Layer 5 of a small transformer language model trained on English Wikipedia (10 layers, counted from 0, width 128).
A neuron's activation on a vector x is GELU(weights . x + bias), where the dot is the dot product.

Input weights of the MLP neurons that the questions are about. A number n stands for (n - 500) times 0.003.
n42 (bias -0.187): 296 588 404 424 451 414 360 411 538 460 504 561 694 392 599 542 490 470 533 461 558 341 549 743 534 473 614 493 586 494 534 407 550 474 691 667 651 455 357 517 563 687 426 658 564 392 503 645 623 487 608 431 298 604 443 493 490 651 327 403 292 545 497 697 593 487 469 493 672 344 351 503 355 179 579 345 530 552 567 517 419 655 513 299 406 363 602 471 389 529 607 519 555 471 226 583 613 444 617 419 470 546 650 410 374 403 361 560 524 584 339 520 503 521 393 777 519 600 394 382 457 594 482 621 559 754 510 579
n59 (bias -0.197): 386 614 221 435 447 350 689 463 530 478 364 489 453 427 645 586 562 402 618 418 461 463 442 242 429 574 586 547 575 500 601 540 738 468 555 615 356 418 536 297 642 664 489 647 294 514 544 522 424 618 444 474 296 521 321 654 368 475 344 466 341 443 442 577 445 676 568 522 408 308 641 652 593 515 351 637 321 518 478 822 665 607 479 538 468 523 475 412 607 561 573 500 343 529 471 438 419 344 584 446 421 558 259 455 578 423 544 446 534 373 407 467 657 163 466 631 369 565 851 479 594 500 860 701 457 615 346 469
n71 (bias -0.084): 556 506 621 711 452 426 628 470 673 607 507 662 424 528 507 600 612 549 687 532 617 397 538 510 705 510 416 448 517 475 611 624 402 490 488 507 431 292 401 524 580 385 615 742 284 338 540 197 552 609 412 446 392 503 841 528 425 494 503 438 466 360 356 358 313 552 439 390 493 360 552 565 510 412 504 565 497 458 487 490 586 547 478 620 599 289 481 437 340 587 418 355 359 435 378 562 271 542 349 462 588 467 448 548 376 576 450 523 609 519 490 546 384 621 534 543 670 421 729 459 458 443 451 513 724 680 460 461
n96 (bias -0.158): 457 468 428 397 338 459 622 574 541 706 557 625 514 483 475 454 663 432 454 511 476 142 546 493 309 394 429 594 444 735 430 496 614 486 557 614 400 332 475 422 318 702 789 555 431 383 691 474 532 478 483 426 378 528 405 374 610 713 500 357 586 538 522 515 407 685 530 568 610 414 629 564 440 299 647 625 822 479 467 540 617 394 574 758 412 519 433 465 546 327 475 734 553 450 453 468 390 195 453 519 443 514 508 590 382 511 537 396 515 528 397 644 334 648 500 511 676 565 586 500 439 426 649 766 436 262 500 772
n112 (bias -0.118): 535 489 322 651 584 331 390 480 599 832 638 515 554 649 743 545 488 466 556 474 426 473 283 504 348 488 691 733 512 621 570 428 500 478 475 683 460 689 485 591 665 580 569 353 724 571 475 492 603 527 719 402 368 552 460 234 555 519 282 699 631 540 515 411 458 210 347 590 617 549 492 432 511 670 652 485 634 560 697 694 420 496 556 245 496 399 552 434 377 616 573 611 590 357 596 397 408 576 496 351 659 367 548 460 215 332 438 644 182 537 376 348 283 472 235 435 604 424 587 679 428 484 589 361 496 616 351 401
n128 (bias -0.112): 768 635 523 610 469 358 438 446 807 432 654 440 487 456 680 648 460 372 270 497 586 380 406 423 352 510 442 553 503 399 571 471 461 586 552 482 399 362 339 670 493 609 606 437 363 711 506 627 605 626 563 459 614 519 575 507 487 471 651 490 524 479 398 406 520 507 585 545 299 471 572 474 558 493 521 497 291 468 600 463 438 833 532 692 471 611 568 357 465 539 483 410 484 510 681 263 559 526 576 542 318 549 545 578 250 477 557 418 411 411 409 533 606 732 422 484 420 690 340 446 605 255 462 617 565 503 503 454
n146 (bias -0.146): 603 667 649 565 504 474 679 567 364 637 620 398 463 406 311 282 335 471 737 489 684 615 415 670 489 626 539 690 477 328 346 562 569 313 548 452 454 368 600 598 373 632 537 437 389 417 588 704 453 500 622 443 771 475 641 431 507 504 571 781 519 549 351 492 369 493 508 583 515 290 634 689 370 360 708 460 412 310 474 611 350 411 468 603 660 330 281 324 386 464 595 483 443 478 602 577 458 816 335 600 424 485 573 451 339 423 593 565 519 440 320 405 589 581 636 610 447 660 242 486 449 338 539 367 496 411 357 516
n164 (bias -0.161): 467 418 623 648 412 331 748 586 470 489 488 295 610 420 351 675 339 442 260 429 606 526 496 640 709 533 468 391 617 563 493 286 496 299 596 655 384 695 650 564 327 526 632 389 315 432 561 544 558 386 689 553 324 468 590 242 277 478 396 451 409 432 562 650 591 410 477 482 346 623 482 373 612 515 276 551 577 468 633 404 876 356 539 473 493 619 611 518 753 368 625 500 307 371 522 602 539 413 292 492 634 569 477 576 414 489 556 235 565 585 468 547 457 569 318 540 600 631 493 588 344 555 512 676 623 467 522 338
n169 (bias -0.096): 490 368 372 459 584 243 517 415 532 521 533 624 573 414 548 466 430 552 575 628 614 539 218 795 376 620 486 347 367 297 550 462 613 487 386 372 443 541 771 629 460 472 476 542 581 507 626 496 382 482 613 640 580 598 575 526 331 555 727 558 435 540 462 584 715 555 418 414 452 445 682 655 534 464 507 613 312 609 472 437 631 482 517 412 551 639 616 487 507 490 629 320 551 350 458 594 481 352 636 383 421 331 296 248 511 510 507 338 767 298 377 524 605 438 424 681 436 503 369 620 569 474 570 343 736 331 618 519
n172 (bias -0.209): 308 581 464 496 538 352 432 548 653 571 443 517 594 562 496 430 554 475 553 479 545 482 519 384 386 639 592 633 552 697 279 589 472 639 551 242 486 552 444 600 489 651 540 565 471 486 397 686 593 206 600 537 656 458 632 215 88 135 636 399 765 403 346 595 349 571 696 780 511 414 646 414 348 392 488 504 424 496 467 438 390 591 367 443 566 568 433 514 261 577 648 585 539 376 507 432 590 310 676 500 628 471 489 567 581 468 704 464 526 469 397 507 644 568 556 540 370 518 489 490 625 352 473 429 543 387 561 624
n220 (bias -0.136): 361 520 648 537 408 396 436 645 384 500 579 395 493 519 534 520 408 497 547 467 497 273 689 377 497 531 427 209 455 484 542 477 460 477 570 688 370 609 629 531 539 392 551 435 411 390 337 452 422 346 419 497 425 566 395 564 584 497 590 451 525 236 527 685 537 503 779 667 414 493 527 594 500 644 402 436 235 636 394 359 450 514 628 449 586 703 440 529 526 652 551 506 556 537 439 696 527 338 381 436 540 665 706 433 209 524 500 329 609 549 360 341 391 564 623 662 708 628 470 503 345 854 543 477 497 455 588 515
n222 (bias -0.156): 460 697 356 714 674 418 442 541 235 372 542 483 616 438 514 312 620 291 525 693 633 573 462 259 459 408 514 551 213 399 433 568 439 612 449 677 340 623 602 507 466 547 591 515 624 318 604 668 659 431 452 455 284 479 541 611 466 347 489 680 388 624 511 431 525 785 355 721 420 640 582 511 557 369 550 539 653 557 690 603 538 562 658 303 532 153 486 228 553 479 496 561 412 592 507 522 377 450 478 523 500 514 269 522 541 355 493 378 492 311 265 424 539 591 556 616 525 507 453 569 349 617 604 393 514 489 536 601
n236 (bias -0.136): 608 472 532 613 492 563 357 500 734 620 317 469 443 572 507 532 529 496 422 594 594 405 462 536 661 653 461 672 537 490 596 343 642 462 655 547 531 217 374 433 458 464 651 308 507 698 414 573 525 518 510 585 462 700 385 295 428 592 368 470 347 284 679 545 253 436 567 546 440 432 656 440 327 600 257 351 421 486 514 336 289 427 640 696 549 613 655 434 297 482 568 385 419 479 565 382 500 375 550 156 748 689 406 664 573 511 671 543 698 535 458 715 391 621 489 468 444 511 411 438 568 376 580 578 429 606 471 248
n246 (bias -0.200): 429 442 454 535 419 718 602 421 639 462 440 701 620 476 514 604 273 433 431 435 370 421 612 411 590 435 611 525 340 334 554 462 322 766 649 554 344 490 596 591 478 482 504 589 382 368 477 475 331 585 679 343 483 690 410 433 635 622 583 471 581 540 349 504 247 479 296 347 418 328 479 567 643 412 492 657 670 469 447 504 686 646 569 374 651 373 455 745 452 807 365 330 303 514 585 352 595 395 422 429 371 609 419 500 579 355 586 507 261 627 549 556 607 433 588 564 435 289 584 348 458 454 582 406 577 511 514 447
n299 (bias -0.187): 511 285 481 508 775 484 333 621 429 466 540 382 527 424 477 481 531 606 564 500 540 481 408 627 414 817 351 538 520 434 882 655 368 254 457 603 526 200 604 504 524 553 531 342 481 496 398 666 386 546 693 535 210 660 385 331 583 511 578 603 421 496 538 652 295 545 375 594 420 685 394 587 485 563 582 387 293 302 523 585 312 200 530 572 570 412 571 364 414 396 595 342 589 537 508 664 469 833 550 440 526 295 600 492 609 717 616 402 405 522 703 435 582 356 579 572 526 564 670 434 367 389 645 478 429 434 729 447
n330 (bias -0.106): 447 466 272 545 371 395 352 579 533 378 575 544 504 584 616 400 461 539 559 448 728 425 493 647 810 421 434 496 762 439 493 581 329 418 447 377 463 600 514 536 496 539 624 439 275 302 395 421 549 742 389 456 578 493 450 347 598 601 576 540 489 474 535 589 595 531 682 563 582 363 493 458 510 438 891 437 770 684 414 683 485 389 232 503 641 262 358 660 503 476 291 527 300 351 535 564 491 458 595 574 441 563 570 632 663 475 464 272 493 640 458 391 583 611 438 489 373 324 489 622 489 473 534 587 636 622 489 675
n349 (bias -0.172): 519 366 435 511 448 496 584 520 480 417 488 463 631 430 553 462 531 599 489 485 467 807 435 729 527 523 508 538 587 375 626 489 139 500 374 575 467 590 620 749 431 454 265 612 356 466 226 613 220 635 412 488 559 560 362 508 460 496 398 420 540 656 385 690 573 568 622 307 500 553 572 629 492 500 401 599 381 632 318 590 435 450 399 468 422 367 462 592 669 530 504 558 320 590 362 634 517 359 343 383 466 626 279 440 614 627 551 173 496 828 587 504 729 561 735 765 664 680 660 316 534 421 463 579 572 329 261 314
n360 (bias -0.053): 613 412 545 452 635 421 564 595 593 617 374 664 426 555 573 667 545 503 547 525 618 608 317 633 444 513 588 423 291 599 385 455 538 509 554 476 420 463 387 649 395 352 813 558 406 415 411 454 750 494 574 305 522 741 482 666 240 506 497 453 477 310 516 273 423 459 424 370 273 500 576 436 601 291 341 462 529 724 526 317 527 484 597 491 363 422 648 540 604 607 455 464 246 431 590 474 466 583 500 480 544 436 476 517 503 522 435 631 634 684 490 625 450 443 450 490 525 586 398 485 628 514 456 497 500 562 429 420
n368 (bias -0.107): 275 503 623 377 597 445 458 329 456 633 545 479 500 581 599 549 493 564 465 352 459 266 395 317 598 536 500 440 401 592 213 496 613 483 404 527 544 541 649 529 530 287 625 385 389 633 559 522 610 360 585 522 326 521 574 283 480 525 746 271 500 674 585 332 514 745 335 458 448 317 641 507 437 394 576 651 632 622 346 608 593 407 507 397 279 362 517 531 580 597 393 614 653 284 816 645 519 564 461 500 574 581 656 445 333 425 561 282 489 417 518 585 479 563 312 411 624 486 631 520 740 692 477 476 518 327 461 592
n371 (bias -0.159): 276 484 554 610 571 420 507 697 434 607 658 640 426 423 403 566 283 577 745 497 503 449 393 381 655 404 573 665 490 610 403 233 453 549 292 606 523 566 714 625 344 723 524 319 558 586 441 664 412 578 532 406 588 283 548 361 603 513 531 486 636 268 503 621 396 463 694 566 333 651 567 557 693 531 547 543 409 596 391 545 514 497 477 503 395 564 387 607 645 655 527 490 444 523 402 412 437 456 480 369 620 587 436 605 334 554 456 584 402 516 563 419 164 518 448 399 566 470 433 506 651 551 414 523 360 342 443 631
n393 (bias -0.126): 455 349 617 380 616 572 511 470 546 504 571 521 666 338 669 594 463 577 707 446 536 346 539 253 255 515 280 559 496 698 670 376 405 407 386 227 415 460 716 565 734 496 304 634 541 511 476 575 312 600 507 641 553 457 612 430 440 485 481 569 439 577 301 504 430 649 363 478 430 570 405 614 362 317 567 299 374 518 507 507 395 601 565 410 500 558 504 532 554 435 644 500 644 322 300 389 639 522 578 411 544 651 527 611 685 426 594 515 396 203 158 566 579 415 473 666 619 607 650 783 360 472 645 620 518 361 452 719
n395 (bias -0.189): 389 366 515 466 364 221 740 613 559 560 589 526 489 580 477 575 323 424 474 392 611 488 411 759 504 667 601 611 630 500 414 284 322 541 600 887 511 515 347 283 282 534 780 307 415 504 355 601 263 438 606 468 459 410 392 617 598 617 531 369 548 595 534 339 462 474 630 387 589 534 477 519 541 354 356 323 500 387 477 508 448 767 507 522 545 407 590 780 653 485 753 486 373 511 511 317 213 492 519 456 557 374 608 528 719 401 341 435 759 470 342 573 649 785 405 496 567 454 333 401 382 483 707 579 440 461 435 516
n408 (bias -0.225): 393 389 314 395 519 560 673 372 378 449 500 436 633 451 445 579 352 526 594 479 468 646 597 682 624 448 619 544 705 394 421 566 438 582 521 536 422 425 550 432 601 717 666 623 466 543 360 388 463 400 472 428 553 543 712 512 549 504 526 496 366 546 427 566 511 453 436 536 616 624 474 617 703 610 196 406 404 623 745 571 32 370 543 407 457 613 381 543 403 522 644 521 406 287 459 349 322 423 633 492 467 339 326 344 835 658 571 328 546 243 475 338 245 442 500 426 378 441 562 574 236 575 633 674 540 425 470 532
n415 (bias -0.158): 510 411 514 285 418 311 452 357 504 718 442 533 548 399 679 557 555 527 771 526 674 555 468 193 288 493 550 208 430 582 434 524 497 431 522 437 425 613 546 356 252 483 480 455 307 420 528 410 446 606 689 405 621 590 490 586 506 476 521 419 571 429 544 654 629 403 504 614 482 500 527 524 802 433 591 725 637 614 411 555 464 658 543 513 530 611 510 654 414 507 500 478 643 497 452 432 579 503 629 407 335 510 425 366 333 619 358 649 415 497 584 684 463 550 493 565 487 368 395 317 757 471 561 503 614 427 333 305
n436 (bias -0.184): 504 635 588 384 384 559 589 802 533 584 553 390 532 398 698 566 336 422 713 344 503 345 639 428 573 760 573 436 482 596 398 624 482 366 603 376 507 448 747 654 583 325 396 421 374 504 332 500 575 539 503 390 421 497 315 425 571 468 304 356 326 344 426 417 575 662 720 802 343 461 539 567 240 390 420 475 439 514 442 641 564 659 497 363 552 523 343 493 566 740 550 537 389 591 447 439 525 511 432 478 482 493 646 290 515 283 435 542 367 638 381 493 733 526 393 557 493 461 564 377 362 369 659 647 437 580 393 377
n445 (bias -0.111): 371 628 459 456 518 511 583 539 289 425 489 477 503 418 431 283 378 455 330 480 630 549 515 556 369 310 544 728 229 444 369 363 548 500 552 643 447 571 736 393 606 521 566 636 748 589 622 553 573 563 513 322 483 453 373 642 342 589 655 694 672 500 345 558 603 381 407 551 445 624 692 452 480 471 652 561 517 646 647 395 442 549 554 315 507 405 503 627 466 649 625 415 466 327 445 455 599 352 472 398 596 717 504 375 532 708 546 548 450 329 329 355 557 562 457 676 439 362 338 603 614 638 628 228 398 472 458 552
n469 (bias -0.126): 416 435 669 414 731 596 463 517 459 401 691 490 577 478 401 307 426 680 497 623 568 537 831 507 578 568 556 497 590 388 503 722 536 593 553 663 362 419 591 317 402 627 544 557 503 454 420 372 790 406 392 424 590 588 368 528 455 618 558 372 528 517 623 553 334 576 572 395 416 424 364 447 618 486 385 404 356 375 503 429 528 537 474 516 432 634 579 696 464 350 560 506 474 431 330 327 464 480 624 440 411 444 622 452 322 637 402 666 743 455 536 457 614 584 535 537 516 550 606 631 440 406 553 539 405 242 202 360

Each question shows a token from some text and the vector x that enters the MLP there. A number n stands for (n - 500) times 0.01.

"ip": 639 462 396 686 360 488 290 558 432 379 332 575 296 576 438 542 404 660 427 369 469 409 525 461 435 649 609 543 473 479 628 577 802 666 720 543 480 598 507 484 585 539 383 333 565 629 649 386 427 492 459 758 512 381 561 383 361 691 548 768 378 374 358 317 725 472 389 507 497 654 309 526 759 347 379 627 427 512 588 433 547 710 441 736 647 652 675 290 426 468 288 566 477 535 517 450 504 635 381 496 582 434 471 388 604 437 532 424 530 532 691 338 803 509 304 450 577 415 466 508 345 419 450 425 367 532 414 540
Which of these neurons fires most? n128

"ug": 521 188 426 499 308 435 400 502 590 494 422 547 541 525 340 590 562 612 501 277 501 335 412 330 632 561 523 480 449 759 563 676 589 681 712 503 514 463 490 551 625 717 609 501 455 681 573 409 365 449 344 619 493 460 472 618 324 706 459 593 475 479 421 495 538 455 590 386 540 605 432 578 823 463 512 632 439 536 463 342 363 654 338 702 565 635 427 439 484 433 337 628 420 646 562 493 523 717 252 590 486 531 518 633 635 207 467 458 546 505 794 391 580 335 513 450 753 432 427 397 498 494 342 120 478 372 421 452
Which neuron fires most, and how strongly? n246, at about 3.1

" use": 636 309 331 573 284 206 370 565 436 384 359 502 391 587 279 688 640 614 446 457 317 552 527 495 719 594 600 444 454 442 463 716 782 470 682 592 494 402 528 507 506 538 411 483 691 514 613 340 333 426 263 706 513 518 648 480 453 585 349 619 481 515 484 474 796 550 548 623 545 665 499 492 577 366 372 561 529 513 601 359 464 610 459 689 494 600 523 465 587 393 390 580 681 581 614 527 446 576 521 728 464 531 529 536 631 290 592 562 558 361 690 503 694 408 315 493 610 357 310 455 230 419 525 421 420 322 325 488
Which neuron fires most, and how strongly? n408, at about 2.5

"8": 701 417 548 554 232 517 345 478 445 476 405 562 423 618 271 508 530 695 517 374 335 431 715 584 557 538 488 415 560 486 369 610 648 690 738 399 481 561 476 378 511 524 505 453 739 637 656 376 247 570 417 517 624 563 708 637 543 748 445 691 333 665 707 502 685 284 478 513 579 441 328 352 461 474 415 547 401 642 414 410 376 664 376 466 663 410 543 414 595 380 263 701 517 424 545 621 614 532 395 632 600 365 641 526 603 383 524 632 317 506 538 314 676 320 482 417 568 639 369 454 454 440 513 419 312 260 407 524
Which of these neurons fires most? n146

" its": 519 366 593 513 480 476 385 522 417 434 368 502 373 709 364 731 602 582 617 364 481 465 677 476 568 454 625 422 434 563 520 508 735 591 646 456 461 569 477 405 722 554 278 487 642 454 651 391 201 525 456 579 680 581 564 481 394 619 480 653 400 497 638 424 549 514 564 701 553 633 435 412 511 145 506 701 272 517 589 356 454 582 560 533 584 456 565 359 538 379 375 457 653 512 639 574 459 585 479 606 555 480 545 533 606 345 553 495 546 428 743 417 546 380 271 463 656 488 417 387 283 487 459 404 492 427 339 535
Which neuron fires most, and how strongly? n393, at about 2.6

" of": 499 417 531 592 517 423 402 557 445 325 427 474 373 630 349 643 609 649 540 359 403 423 663 420 605 422 521 517 539 483 459 549 622 671 631 495 470 535 406 448 748 580 466 538 582 535 603 425 203 516 463 610 686 504 584 498 376 707 369 661 420 546 553 297 566 469 637 685 482 721 417 491 488 205 432 638 434 568 446 311 409 704 438 578 551 432 492 335 458 460 343 595 638 602 625 551 599 661 441 631 474 565 465 584 522 427 384 508 582 543 746 545 565 420 146 523 645 431 328 388 340 460 413 386 467 490 507 480
Which of these neurons fires most? n128

"t": 331 337 290 492 312 401 269 507 366 435 335 688 264 462 355 648 636 686 345 414 367 422 567 490 673 384 601 418 325 528 534 507 769 769 660 370 526 520 339 470 598 647 531 367 542 592 692 371 361 515 345 439 419 522 533 668 447 765 596 490 420 541 549 515 603 342 483 534 567 844 552 579 463 426 665 679 343 501 491 407 391 722 541 495 614 635 494 430 589 504 534 618 537 491 463 604 395 649 573 707 617 486 620 568 548 426 528 381 346 435 650 400 530 567 304 656 469 475 496 549 449 463 309 366 333 386 453 539
Which of these neurons fires most? n445

"our": 592 248 395 499 212 419 430 505 636 329 372 533 492 819 316 506 773 711 529 531 394 560 569 447 539 412 475 316 426 576 404 491 636 552 531 333 602 512 453 636 652 428 433 386 558 508 505 441 426 551 404 615 495 485 581 668 475 602 535 346 299 610 561 519 666 607 675 554 537 648 431 300 697 397 441 599 281 609 513 503 424 725 536 472 373 497 523 320 599 298 265 736 303 690 472 598 544 596 403 608 566 583 630 706 348 399 580 629 446 425 856 553 480 440 433 625 561 453 476 539 344 363 433 312 444 396 442 461
Which neuron fires most, and how strongly? n349, at about 1.7

"c": 649 253 554 675 477 458 315 370 377 295 275 542 380 645 318 617 548 560 458 295 471 604 593 410 670 635 628 516 435 446 612 650 745 689 767 343 483 600 457 330 551 567 406 290 698 646 617 418 330 510 484 521 527 463 547 415 352 637 519 584 398 426 473 494 585 462 719 416 497 842 482 532 596 448 334 666 387 550 399 532 257 665 317 562 596 641 580 604 457 596 456 662 479 504 512 553 576 560 482 626 388 403 522 576 591 383 563 421 460 435 600 377 657 312 340 678 511 460 381 413 310 533 400 272 511 426 424 620
Which of these neurons fires most? n408

" g": 475 451 247 586 372 380 402 443 451 417 338 623 345 523 413 693 711 619 394 257 428 451 561 549 666 453 599 503 426 685 530 731 473 631 628 363 444 536 526 548 572 464 347 538 595 586 794 390 408 479 368 568 819 419 584 542 444 659 431 595 276 590 593 531 625 602 343 474 673 593 396 475 413 511 551 500 571 467 350 427 438 795 457 665 550 399 498 510 583 301 558 584 549 545 525 655 540 874 457 737 570 369 509 505 494 356 523 394 487 574 637 378 586 362 270 497 490 483 541 291 337 534 238 402 524 432 368 385
The three highest activations, in order: n330, n71, n42

" to": 584 272 427 629 431 271 164 547 340 505 353 478 455 469 379 625 539 668 472 427 356 607 638 449 604 587 568 613 465 578 398 631 642 677 642 482 577 585 435 430 768 605 426 400 608 673 603 247 265 602 421 675 627 429 588 467 368 625 395 584 462 669 679 421 486 438 452 590 631 688 521 350 486 391 389 680 463 367 431 332 450 637 484 434 639 542 513 525 554 523 461 632 644 492 636 522 551 704 401 608 557 432 495 661 432 333 443 543 528 456 693 392 560 321 371 578 612 330 369 501 251 508 347 299 397 499 421 532
Which of these neurons fires most? n112

" Year": 548 562 387 632 413 316 419 575 405 474 288 375 262 631 413 650 567 722 472 327 468 424 493 531 644 496 483 537 375 440 593 670 702 594 622 591 518 498 399 520 473 563 432 410 530 587 349 437 316 611 511 711 672 534 616 476 488 619 522 808 465 712 596 438 607 512 705 388 520 729 368 440 598 378 604 499 344 601 477 307 355 649 442 630 511 514 631 258 620 370 312 601 411 663 328 588 443 657 297 562 632 510 530 395 617 371 634 520 425 477 694 619 564 500 291 465 522 307 305 486 467 341 400 358 379 398 613 600
Which neuron fires most, and how strongly? n299, at about 3.3

"p": 537 393 424 628 475 446 433 359 425 399 249 367 329 493 374 465 567 737 556 263 554 524 420 410 739 611 642 465 510 504 598 678 610 660 737 372 424 665 424 370 532 573 535 456 720 652 674 430 422 366 411 570 497 545 396 447 394 775 473 638 358 575 552 374 664 520 392 569 664 698 306 481 585 322 519 576 297 413 282 385 319 635 522 711 670 618 535 426 419 532 264 550 508 545 540 624 623 699 557 507 469 569 453 447 643 365 421 462 447 594 594 327 639 553 447 522 578 632 522 574 434 263 471 383 449 341 382 582
Which two neurons fire most, strongest first? n299, n469

"et": 477 491 347 645 283 446 428 520 459 341 303 529 224 550 357 665 670 593 388 694 416 502 538 471 499 382 654 291 278 432 338 677 855 556 739 451 407 529 491 516 522 527 493 485 533 509 625 322 486 557 315 650 498 305 679 515 386 575 501 431 301 539 665 389 538 483 554 593 591 639 474 472 515 301 444 505 457 666 403 529 480 623 637 548 740 681 648 352 565 530 422 493 436 594 532 551 474 572 262 841 516 493 404 548 759 444 385 583 464 631 646 475 560 397 415 593 751 464 414 545 337 409 465 419 323 545 371 591
Which of these neurons fires most? n222

" the": 460 364 552 535 529 497 442 564 425 433 445 535 304 714 413 730 516 773 548 381 481 452 674 507 759 505 544 452 467 506 583 536 557 648 641 430 414 584 425 374 696 542 452 559 688 485 651 442 211 479 458 541 648 538 522 457 345 641 436 661 438 593 627 297 510 465 618 621 517 650 421 425 414 145 480 621 363 593 473 405 397 685 530 590 481 464 431 362 490 428 387 463 656 498 570 555 499 601 412 584 391 469 461 575 597 406 497 439 519 597 719 399 575 378 216 608 621 514 354 467 389 478 429 440 517 426 433 515
The three highest activations, in order: n393, n71, n42

"\n": 581 433 456 514 412 442 452 502 472 401 302 555 364 677 345 575 507 676 446 454 414 423 723 407 657 559 636 442 422 559 505 664 683 601 716 395 346 607 445 373 595 484 378 448 581 501 660 499 162 467 361 546 558 441 690 496 393 620 374 519 480 659 564 383 592 449 687 722 602 675 356 429 610 207 568 646 500 560 508 386 403 596 401 647 657 439 633 480 618 378 370 628 737 511 621 450 535 794 366 507 613 508 436 502 474 412 485 585 434 582 661 385 528 356 289 599 540 447 350 469 435 427 384 371 433 396 513 503
Which neuron fires most, and how strongly? n415, at about 1.6

" as": 501 368 541 594 501 397 309 515 415 357 425 469 366 595 376 619 551 724 447 424 407 463 621 398 739 592 553 534 486 434 470 555 642 696 634 510 463 607 490 500 713 636 400 498 558 571 678 337 206 503 359 580 613 548 588 577 444 624 319 673 410 621 574 396 598 417 626 605 526 689 490 464 538 191 426 705 434 554 389 278 488 686 477 598 452 559 466 367 539 443 357 559 691 458 576 603 560 601 448 547 460 544 536 479 612 393 454 497 511 516 741 371 577 434 182 438 638 444 441 447 353 475 416 414 550 378 374 523
Which neuron fires most, and how strongly? n368, at about 0.32

" O": 517 358 502 618 317 411 343 480 458 463 323 484 378 718 311 702 598 692 429 422 391 380 616 415 748 482 479 396 483 672 513 659 563 714 652 318 564 504 472 527 652 682 505 457 570 583 569 483 235 539 297 526 535 458 472 525 498 616 466 676 492 721 440 415 592 513 451 621 642 443 503 427 609 454 450 596 418 459 354 378 425 708 371 628 715 576 434 409 578 407 389 559 511 502 560 519 545 676 583 474 465 471 518 704 545 315 693 490 346 523 677 485 769 404 262 453 628 475 408 479 372 357 223 246 317 517 448 574
Which neuron fires most, and how strongly? n330, at about 2.4

" w": 421 413 398 519 397 474 366 469 473 317 389 588 603 470 233 639 649 607 378 652 409 524 537 557 536 435 530 482 403 661 542 451 848 529 658 328 541 540 484 460 692 562 316 433 520 584 756 467 345 547 337 621 566 458 731 468 362 702 340 624 364 575 753 441 686 598 330 496 556 668 414 524 482 384 504 589 418 433 385 463 471 729 556 688 695 586 582 365 685 298 636 506 624 497 514 531 490 723 385 725 536 485 557 512 520 343 581 521 360 376 662 362 588 407 266 425 579 401 550 461 346 399 263 497 371 418 316 492
Which two neurons fire most, strongest first? n393, n164

" Jan": 374 378 488 637 426 528 420 559 363 371 239 665 504 670 363 649 446 587 527 552 380 383 497 387 461 549 446 485 371 687 549 690 751 590 610 418 412 476 515 575 669 591 463 617 531 531 589 435 355 507 287 643 707 397 497 495 386 814 519 704 509 483 449 364 523 388 628 527 512 462 456 438 464 429 442 466 399 410 372 324 452 773 392 721 496 552 518 578 660 471 436 549 534 650 627 543 487 704 373 569 663 558 582 595 479 376 563 651 362 482 832 379 587 366 348 610 564 341 326 513 412 453 303 170 315 544 338 701
Which of these neurons fires most? n371

",": 417 390 505 527 443 399 386 556 486 443 422 514 326 617 393 709 539 679 511 422 470 495 722 474 786 571 555 474 538 483 537 535 619 665 664 462 527 565 451 415 669 530 541 494 593 492 644 468 207 429 436 542 581 542 535 479 362 633 317 599 472 599 608 332 547 444 593 629 552 685 437 472 455 148 408 633 418 552 412 346 415 764 472 622 583 533 484 417 519 432 397 488 670 512 592 617 508 700 341 533 508 448 477 523 551 395 436 529 485 561 625 333 639 400 171 623 625 474 396 424 367 515 419 437 513 352 404 597
The three highest activations, in order: n395, n42, n436

" version": 554 471 368 424 259 344 404 581 407 369 444 503 311 597 251 573 674 580 507 490 461 460 510 529 631 629 591 508 377 523 522 632 760 640 608 504 576 634 381 582 449 542 523 485 582 540 498 475 331 568 326 686 527 451 632 547 348 735 522 592 376 494 451 480 563 510 703 548 562 852 364 362 495 312 385 591 517 560 438 285 338 656 498 598 553 559 676 379 610 458 405 495 582 532 517 546 616 672 381 715 585 498 534 555 528 234 764 592 528 389 694 456 629 439 245 458 564 279 280 445 364 395 337 418 432 427 471 590
Which of these neurons fires most? n395

"y": 594 281 446 554 372 495 585 528 669 598 165 556 349 798 244 424 712 279 391 389 367 568 640 308 526 526 623 439 414 707 500 646 748 512 704 485 552 650 508 499 542 546 420 417 588 484 479 508 419 671 386 536 617 368 504 593 357 700 370 494 471 573 670 337 546 428 680 291 516 540 564 334 558 345 382 422 392 703 511 499 383 560 455 535 574 533 579 434 566 517 333 528 500 593 391 625 569 686 558 706 578 586 448 638 393 471 501 632 455 481 677 483 523 331 509 551 744 456 579 362 381 413 380 323 215 637 380 370
Which of these neurons fires most? n360

" a": 490 330 442 537 447 452 393 581 430 433 444 535 180 696 345 701 550 731 524 430 536 516 652 477 718 589 563 521 485 486 516 524 638 592 682 412 476 627 536 405 645 600 410 548 574 495 601 481 168 474 547 541 738 618 441 435 381 736 441 654 459 625 578 344 551 380 586 677 517 634 464 496 428 206 484 711 395 607 362 314 354 628 548 658 528 412 475 347 506 404 398 515 633 479 563 505 504 693 451 514 439 449 555 578 511 384 522 516 436 578 710 392 555 421 260 534 525 505 406 456 291 465 450 486 416 393 454 562
Which of these neurons fires most? n146

" two": 566 381 515 511 385 397 349 526 507 508 432 585 357 596 311 748 584 643 332 423 363 533 618 593 534 522 638 295 381 620 479 485 657 653 673 468 392 554 509 437 523 483 443 320 669 468 701 323 226 539 442 655 589 463 522 542 351 666 413 582 386 623 653 460 689 423 699 671 461 595 325 429 498 319 432 687 342 574 342 242 398 686 596 646 560 452 488 533 577 346 335 650 599 563 641 478 532 673 477 546 642 393 627 632 523 395 619 488 520 452 724 375 501 396 365 577 720 412 344 546 378 432 430 478 417 307 417 634
Which two neurons fire most, strongest first? n220, n395

"ated": 548 344 281 581 417 514 402 527 364 319 465 555 228 564 275 571 665 570 478 487 401 476 772 572 534 534 681 359 502 575 506 448 809 489 688 387 402 509 377 379 670 522 532 318 586 515 518 385 510 452 283 657 447 798 611 575 436 563 438 655 393 625 506 448 512 488 486 622 456 702 543 476 591 418 556 623 335 672 464 322 381 557 421 453 573 520 464 407 721 383 340 746 442 637 411 574 696 653 411 546 505 469 437 582 597 467 511 673 421 447 671 308 606 614 281 481 696 490 394 502 302 389 392 419 530 277 517 646
Which two neurons fire most, strongest first? n222, n408

" La": 382 322 432 523 379 475 363 519 512 538 297 685 264 599 239 621 438 688 627 484 496 510 697 391 728 441 514 358 360 516 381 473 549 621 801 463 528 490 385 565 586 587 441 541 691 602 549 485 252 464 396 679 641 377 455 347 369 716 398 720 585 638 551 522 526 588 453 689 573 594 557 384 699 418 524 613 422 519 465 382 440 644 564 548 535 521 392 513 619 354 342 595 560 681 507 617 557 497 445 529 523 487 479 670 534 336 569 634 435 508 664 516 544 439 262 636 626 327 473 462 308 350 269 311 445 287 413 535
The three highest activations, in order: n371, n246, n172